Layer 5 of a small transformer language model trained on English Wikipedia (10 layers, counted from 0, width 128).
A neuron adds its activation times its output weights to the MLP's output. To switch it off is to set its activation to zero at one token and run the rest of the model.

Output weights of the MLP neurons that the questions are about. A number n stands for n times 0.0049.
n38: -19 38 41 34 -17 -3 -72 10 13 9 13 31 36 8 19 -26 -31 3 -26 18 -2 62 13 10 21 -27 78 -9 -52 25 -18 -11 -3 17 0 21 41 -61 -11 -3 8 -19 -36 43 -1 -34 -17 10 -9 -4 51 2 -48 -7 -3 17 -24 -5 15 -3 29 10 -16 22 -12 -9 8 7 -20 6 -23 13 21 -25 20 27 43 -40 -20 -3 -26 27 -93 -13 50 63 23 15 -40 -6 -62 14 8 -54 -1 24 -2 33 -7 -23 -27 8 -12 5 39 -55 9 2 -21 10 11 25 13 -10 52 46 -7 -33 -34 22 20 -1 12 -10 40 -56 -1 -25
n77: 87 -31 19 11 -41 -14 -18 20 61 33 2 1 -11 28 34 -19 -54 -14 16 22 -51 -3 17 3 -8 -26 -3 46 39 -32 25 21 10 -20 18 25 -3 -50 -2 -17 7 12 -26 15 -22 -1 42 6 -49 -24 2 38 -76 -32 -5 -23 -28 50 -4 32 -15 6 -30 26 38 -1 27 -10 -3 33 12 34 -53 32 -44 -14 35 -44 -53 14 -14 -15 -24 17 -1 42 -17 -13 -55 5 16 -3 -4 15 41 -20 -20 25 -37 27 20 -79 -33 -29 -3 32 -29 5 50 -26 4 25 41 -8 18 -64 16 19 26 42 -4 23 53 25 -25 22 9 -37
n102: -25 -34 10 -13 -21 65 1 19 -17 -9 19 14 35 36 -57 -6 13 21 8 -20 15 -12 -11 -18 24 -52 -48 22 -34 36 11 -15 -8 -35 -26 36 -5 -11 -11 15 -24 25 -37 24 -55 6 -11 -4 7 -44 -34 -51 18 31 -18 75 7 -41 1 -12 -68 -38 5 45 -83 -8 -18 32 38 69 -35 -28 -26 -19 -39 -27 58 35 -13 -8 -24 -22 6 -45 39 -39 -7 50 15 -51 -4 50 31 -9 1 -26 28 4 27 34 -14 2 34 14 -1 35 -30 18 53 57 4 45 37 -33 -53 19 -7 31 6 33 11 2 36 84 26 -28 -41 -64
n293: 35 11 -21 -5 -53 -30 17 30 -22 -5 49 34 29 13 18 -5 20 2 5 -38 -19 -38 -17 -39 -63 -35 46 2 -35 -1 -11 3 15 -53 20 3 -1 24 7 3 -6 3 27 -16 34 8 -1 4 3 15 -71 32 -6 -48 33 43 46 -61 12 -59 -24 10 -4 -45 25 7 41 9 20 -50 8 59 -3 10 -37 33 9 -3 -33 -38 -12 1 33 2 -12 5 11 8 0 8 0 9 43 -44 14 38 -4 -5 18 -12 34 7 -23 12 -17 -13 -8 -17 45 -63 24 -3 -33 13 5 -12 -91 31 21 16 10 9 -12 37 3 -1 20 -15
n339: 24 -14 31 -6 8 -18 -16 3 12 -25 23 -32 -10 11 -62 20 -10 -10 -34 30 57 -14 1 -55 2 44 -2 -43 -10 -21 -3 -50 -17 -15 27 16 8 37 29 38 49 5 -50 34 21 -18 -9 -26 1 9 -30 -15 -14 -24 16 -8 50 11 67 15 28 -8 -32 -22 39 -34 -18 -10 -52 41 27 41 -11 -25 9 -8 -14 10 -2 2 41 -8 -21 -21 21 25 -34 -16 53 -17 7 20 -1 13 -5 -27 32 41 28 -15 -12 -3 16 33 3 -26 -9 -22 -29 -21 15 64 -46 7 -2 4 39 -8 -17 24 -27 -17 -15 -21 31 -87 14 12
n431: -42 -7 1 36 -5 -22 -9 33 -20 -19 -18 10 13 7 3 31 5 13 25 36 5 31 14 -8 -25 0 -7 -7 31 -31 35 -28 -9 -39 -1 -19 0 -38 -3 23 -7 -17 -11 20 26 -35 15 -38 -1 -6 6 3 -32 15 -3 -18 -14 29 -14 18 -19 -20 34 23 19 -26 -21 5 4 -20 23 -26 35 19 -20 11 27 -19 11 -8 5 1 -24 19 -43 -24 31 -19 83 5 -38 -27 6 -14 -22 45 18 -1 26 -35 34 11 22 19 26 0 17 1 22 44 26 -21 -23 -48 -15 -12 -13 -53 2 -17 -5 14 -10 -26 15 11 -19 33
n475: -15 33 19 12 -17 -40 14 -21 -30 -48 -22 35 37 -31 -9 -3 -13 24 39 26 3 -8 -10 3 60 12 -17 -14 2 16 30 -14 -11 -31 -35 24 26 -6 -20 -22 16 -65 63 10 -2 0 -29 50 19 26 25 29 -56 0 17 18 -15 56 -34 -23 37 -15 4 4 -29 -75 15 47 -1 -16 19 -18 -36 -8 -11 -37 14 35 27 12 -30 -27 13 3 -20 -24 -44 -9 52 -1 13 -26 9 2 31 -48 -19 28 22 -23 -13 15 3 -7 -10 63 0 11 -14 1 -26 19 -3 -36 2 -16 -20 24 17 -11 -26 30 38 24 -15 -25 37 -26
n497: -13 5 8 -15 -25 -31 -30 -31 -36 -22 47 20 -9 -23 40 -26 0 -60 5 27 1 15 16 3 -12 -14 -10 12 18 -5 -26 13 23 31 20 27 -21 28 -29 15 -26 -26 33 28 2 -16 3 -10 10 -1 27 30 -28 10 -9 50 -13 40 -1 15 -30 13 43 10 -6 -8 -2 0 -56 -22 9 -27 44 40 47 -2 58 -13 -2 5 -34 -27 -24 28 -13 45 40 -9 -42 -25 12 -1 21 -45 -19 -43 -3 -7 -12 -32 11 31 40 -14 28 40 21 -13 32 -14 32 2 -23 -7 -8 22 57 -61 -29 45 -50 -17 7 -12 -20 -20 -21 33
n521: -21 -17 19 5 47 32 -10 5 -44 -29 28 11 -7 10 14 16 67 -4 25 -12 -12 4 35 -58 26 3 17 -2 37 -44 -21 -22 -21 -67 36 -8 11 -34 -4 3 24 21 14 -7 14 -8 -22 5 41 33 -6 6 -26 37 -19 -77 15 -4 -25 -2 -4 -11 -2 19 6 33 10 0 -48 19 -45 22 40 13 -23 13 -17 -20 -80 -10 39 -2 -6 -40 -34 2 -22 -9 21 -36 39 -2 -54 4 -31 -14 -37 -14 19 -44 39 -15 87 -35 25 1 22 37 54 12 -14 18 -50 26 -50 6 31 -15 12 48 13 37 -3 -38 -15 16 -32 10
n709: -36 -28 21 -25 -22 -48 -18 -35 -17 -9 -2 -2 32 14 33 19 -65 5 15 10 -17 -34 -64 14 -12 14 38 -16 15 24 -38 3 29 4 14 26 -3 -16 -25 3 40 25 -21 -17 -7 1 15 -22 -17 -31 35 -4 -8 10 7 -9 2 6 4 -4 -13 15 15 25 -12 48 63 25 22 -6 33 7 -7 -77 -36 9 2 4 29 12 27 -33 -40 47 -10 -10 2 -48 -2 -11 -22 -1 -20 -13 32 11 -40 15 42 -18 14 6 43 -30 -35 41 -47 20 10 33 12 39 0 -38 -23 42 27 30 -8 -49 -20 -4 2 25 19 37 -19 -16

Each question names a token from some text and the token that comes next. It shows the activations a of the neurons there, in the order above. A number n stands for n times 0.022.

Then comes g, the gradient of the next token's log-probability with respect to the MLP's output, scaled to length 1. A neuron's effect is roughly proportional to its activation times (output weights . g). A number n stands for n times 0.0034.

"c", then "ut"
a: 0 38 -8 -2 0 -8 -1 -7 0 42
g: 32 6 16 -42 22 -43 22 21 -14 32 4 13 -21 20 3 -34 55 -15 -7 29 -24 -3 -15 46 32 26 21 -51 -21 5 58 -8 -16 6 -28 -12 1 -64 -4 11 -34 12 34 23 33 21 8 -55 -23 -19 5 39 -14 -4 28 -3 16 -4 16 14 -9 42 -9 7 5 -4 13 1 19 -10 9 4 29 3 -28 -3 -45 26 23 12 7 -62 22 65 -10 14 -7 28 -14 20 -17 -5 -13 13 17 15 16 -50 -11 -10 -34 -37 3 -3 -25 -22 31 -24 -40 -20 -3 31 -54 -36 6 -20 22 -30 12 -7 57 -15 -15 10 -8 33 -44 -20
Switching off which neuron hurts the next token most? n102

" to", then " April"
a: -4 -2 -4 22 -6 0 -8 -3 63 -5
g: 38 30 17 5 9 -16 19 35 7 2 49 16 -6 -21 0 -33 16 -1 55 20 25 -7 55 43 -9 12 -30 -11 -13 -24 2 11 -8 -69 0 -10 17 15 -2 17 1 -24 -29 19 23 45 0 46 -41 -26 4 -41 0 33 27 50 -16 -35 7 13 -15 -62 -5 -27 0 -9 4 13 -11 -36 -48 -25 -14 -2 24 -10 -4 -5 5 -15 46 2 17 -18 -17 -55 -14 23 -7 2 -15 6 27 -15 26 30 14 -29 5 12 -9 34 -11 11 -19 26 19 -9 6 -20 5 -1 37 -33 -13 -48 -53 -31 -44 33 -9 -45 16 -10 3 -14 69 4
Switching off which neuron hurts the next token most? n293

"go", then "u"
a: -7 -8 -3 0 0 -1 -2 -6 0 -5
g: -31 -11 18 -1 21 -1 54 4 22 -15 12 30 36 -20 -31 -18 14 8 -15 37 -37 -6 -27 18 -3 21 55 -56 -34 9 -31 -11 -52 33 -16 9 11 10 -3 -5 -65 5 -22 23 28 15 41 -18 -1 19 -26 26 5 -4 -20 -9 3 -33 1 44 -37 16 -13 -30 -60 31 17 -5 -6 -39 38 -9 -7 12 -7 58 -33 38 -14 -2 66 8 32 1 -4 -11 -48 24 5 -32 -9 27 -31 26 3 -10 25 -19 -12 41 -9 9 34 -32 -9 24 -24 -6 -25 -8 -54 -4 -10 38 32 16 6 -21 -26 -3 31 -23 -2 12 -5 30 -6 -2
Switching off which neuron hurts the next token most? n77

"es", then "ford"
a: 0 0 0 50 -7 -7 8 -6 0 -1
g: -3 -6 -27 -16 21 20 -9 4 30 -18 -29 -3 -14 4 -9 -26 -43 8 -2 -31 0 2 -28 46 7 2 -24 26 5 -3 50 -21 9 -52 -24 20 -20 -26 -1 -23 15 9 69 -31 -33 43 58 -40 -7 8 28 19 -9 -3 36 -2 -20 15 -19 -4 -16 39 49 44 10 -8 -12 13 34 35 -68 1 -14 -10 4 -6 11 -13 58 -21 -70 -5 24 -7 -3 -15 48 -38 -13 15 23 32 23 13 0 -9 17 16 -15 28 -44 -11 -18 7 -10 13 12 11 -1 -11 51 6 15 -26 -8 17 11 2 8 -10 30 -23 -36 -62 0 15 -52 -3
Which neuron, switched off, raises the next token's probability most? n293

"ed", then " his"
a: 39 -1 -5 17 0 -5 -8 41 -3 -1
g: 23 54 19 19 21 32 -21 -11 -11 -9 -38 -25 13 -3 -6 5 5 25 23 -2 -21 -17 -30 -12 31 -11 12 7 16 55 -13 18 12 10 -32 -3 -14 -21 -12 -5 9 -6 -34 15 -68 32 -1 37 3 1 -6 73 -18 34 -5 -35 -5 41 -25 -11 -14 -12 5 22 58 21 -2 22 14 30 -33 22 -21 -13 -33 -63 18 -3 25 -33 40 -12 21 29 -15 -54 -17 -2 16 3 33 5 -39 34 -23 -13 -48 -11 -21 54 -9 17 36 -31 5 -35 28 -2 -33 2 -19 6 -19 -6 -13 -31 5 -14 13 -25 15 -17 9 57 -38 -38 10 19
Which neuron, switched off, raises the next token's probability most? n497

"hi", then "’"
a: 0 0 -2 -3 -5 -5 -7 -7 0 0
g: -39 26 -30 76 11 7 26 39 18 38 19 -25 -22 -18 -30 48 32 12 -2 21 -1 0 43 -37 -26 -1 -7 -33 -12 1 39 -3 49 8 -33 -19 -51 -7 41 -40 -5 5 -38 -14 -3 -7 25 -18 -25 -23 14 23 39 -28 39 -41 8 -7 7 -18 -1 -26 -32 30 -27 -14 37 -17 -48 -7 -33 -41 -22 5 -18 15 40 -1 -59 13 26 45 -8 -26 -23 -3 21 -6 34 24 36 32 4 9 -5 -30 -13 -18 -6 5 38 -18 21 -12 11 -1 26 -21 -4 -36 0 -10 -16 0 2 66 0 1 -31 -2 23 -15 -14 -18 29 24 12 4
Switching off which neuron hurts the next token most? n475

"e", then "ight"
a: -1 0 -7 -4 -8 -1 0 -5 38 14
g: -23 4 4 -19 -28 14 -41 -23 27 11 -30 4 5 7 0 39 -30 -22 17 -1 6 -13 44 -14 -24 1 -34 3 -15 6 29 -42 15 -21 29 -30 -32 10 -26 7 3 -1 -29 32 -20 -5 14 16 -14 24 -8 73 -37 36 -11 14 -27 13 -35 -13 19 25 -12 32 20 28 40 -20 79 -41 -24 24 8 19 5 -3 5 0 5 17 -24 37 38 -5 -9 -21 -13 -1 -36 -45 30 38 6 -39 54 -20 -80 16 7 34 -56 -41 15 -5 11 -7 15 -28 -12 -8 -20 -3 38 -16 -1 36 -10 34 20 -2 5 -39 22 -2 -1 25 -9 7
Which neuron, switched off, raises the next token's probability most? n521

"e", then "ver"
a: 0 0 -1 9 17 -4 -5 -6 -2 -5
g: 19 15 43 23 27 13 17 48 1 10 -2 -57 -48 -35 9 6 -1 -19 11 -18 40 3 49 -46 -38 38 -3 -15 -14 -7 -52 9 -7 -4 36 -6 -15 6 -12 -52 -15 -17 9 20 -32 52 19 -28 29 10 5 44 -23 -16 -5 35 -43 12 8 10 -28 19 -12 1 12 -29 30 -13 -5 4 64 -11 -18 -9 9 -39 -10 3 8 17 -17 -18 21 36 -25 33 7 -43 -58 1 -33 2 44 9 5 6 49 12 17 -5 -27 -60 19 16 25 -8 -19 -27 19 1 -13 38 -18 -7 -1 -22 -40 0 -18 14 20 21 38 -26 -36 1 -5 32
Switching off which neuron hurts the next token most? n339

"ed", then " by"
a: 17 0 0 -7 30 -6 -5 -6 0 0
g: 21 24 -20 6 -27 21 12 9 -45 10 -21 -31 -1 23 7 12 -25 -34 19 -36 -3 -14 -23 32 -17 -76 14 21 -12 -7 -49 5 31 30 -34 8 -3 -36 -23 5 -14 -20 -10 -11 4 58 -6 3 -17 -2 -7 -12 -11 24 -23 5 -5 -13 12 12 4 7 45 -24 7 -53 10 7 -16 21 18 27 61 8 2 -19 20 8 -7 -19 30 14 -36 30 18 -5 58 56 32 6 -5 26 -6 31 -46 -27 -20 7 -11 -2 -72 -21 16 23 4 -33 24 10 -19 28 -31 -4 5 -12 3 -4 -25 -18 -44 -6 -9 76 60 13 10 -12 4 35
Switching off which neuron hurts the next token most? n38

"al", then "ities"
a: 0 -6 0 -8 0 -5 55 -6 -1 -5
g: -8 0 -11 6 34 29 15 3 13 6 42 -24 17 -32 -39 -3 13 -6 -36 15 -4 8 21 37 -17 69 11 22 5 45 -11 13 -22 10 15 -16 -39 -21 -35 -4 -47 10 -30 -1 59 -38 26 -16 35 14 33 -17 1 -11 54 -16 8 -28 -45 -6 11 -31 3 20 15 9 -21 -17 35 -22 15 26 -7 44 -12 8 25 -8 -22 16 36 -6 33 12 -19 -57 -13 -47 5 14 17 0 11 11 29 26 -40 -7 -52 8 -13 -46 25 -22 3 -10 7 -21 -14 -34 -21 -57 1 26 -41 -34 4 -21 25 50 -10 6 -40 33 19 29 -15 17
Which neuron, switched off, raises the next token's probability most? n475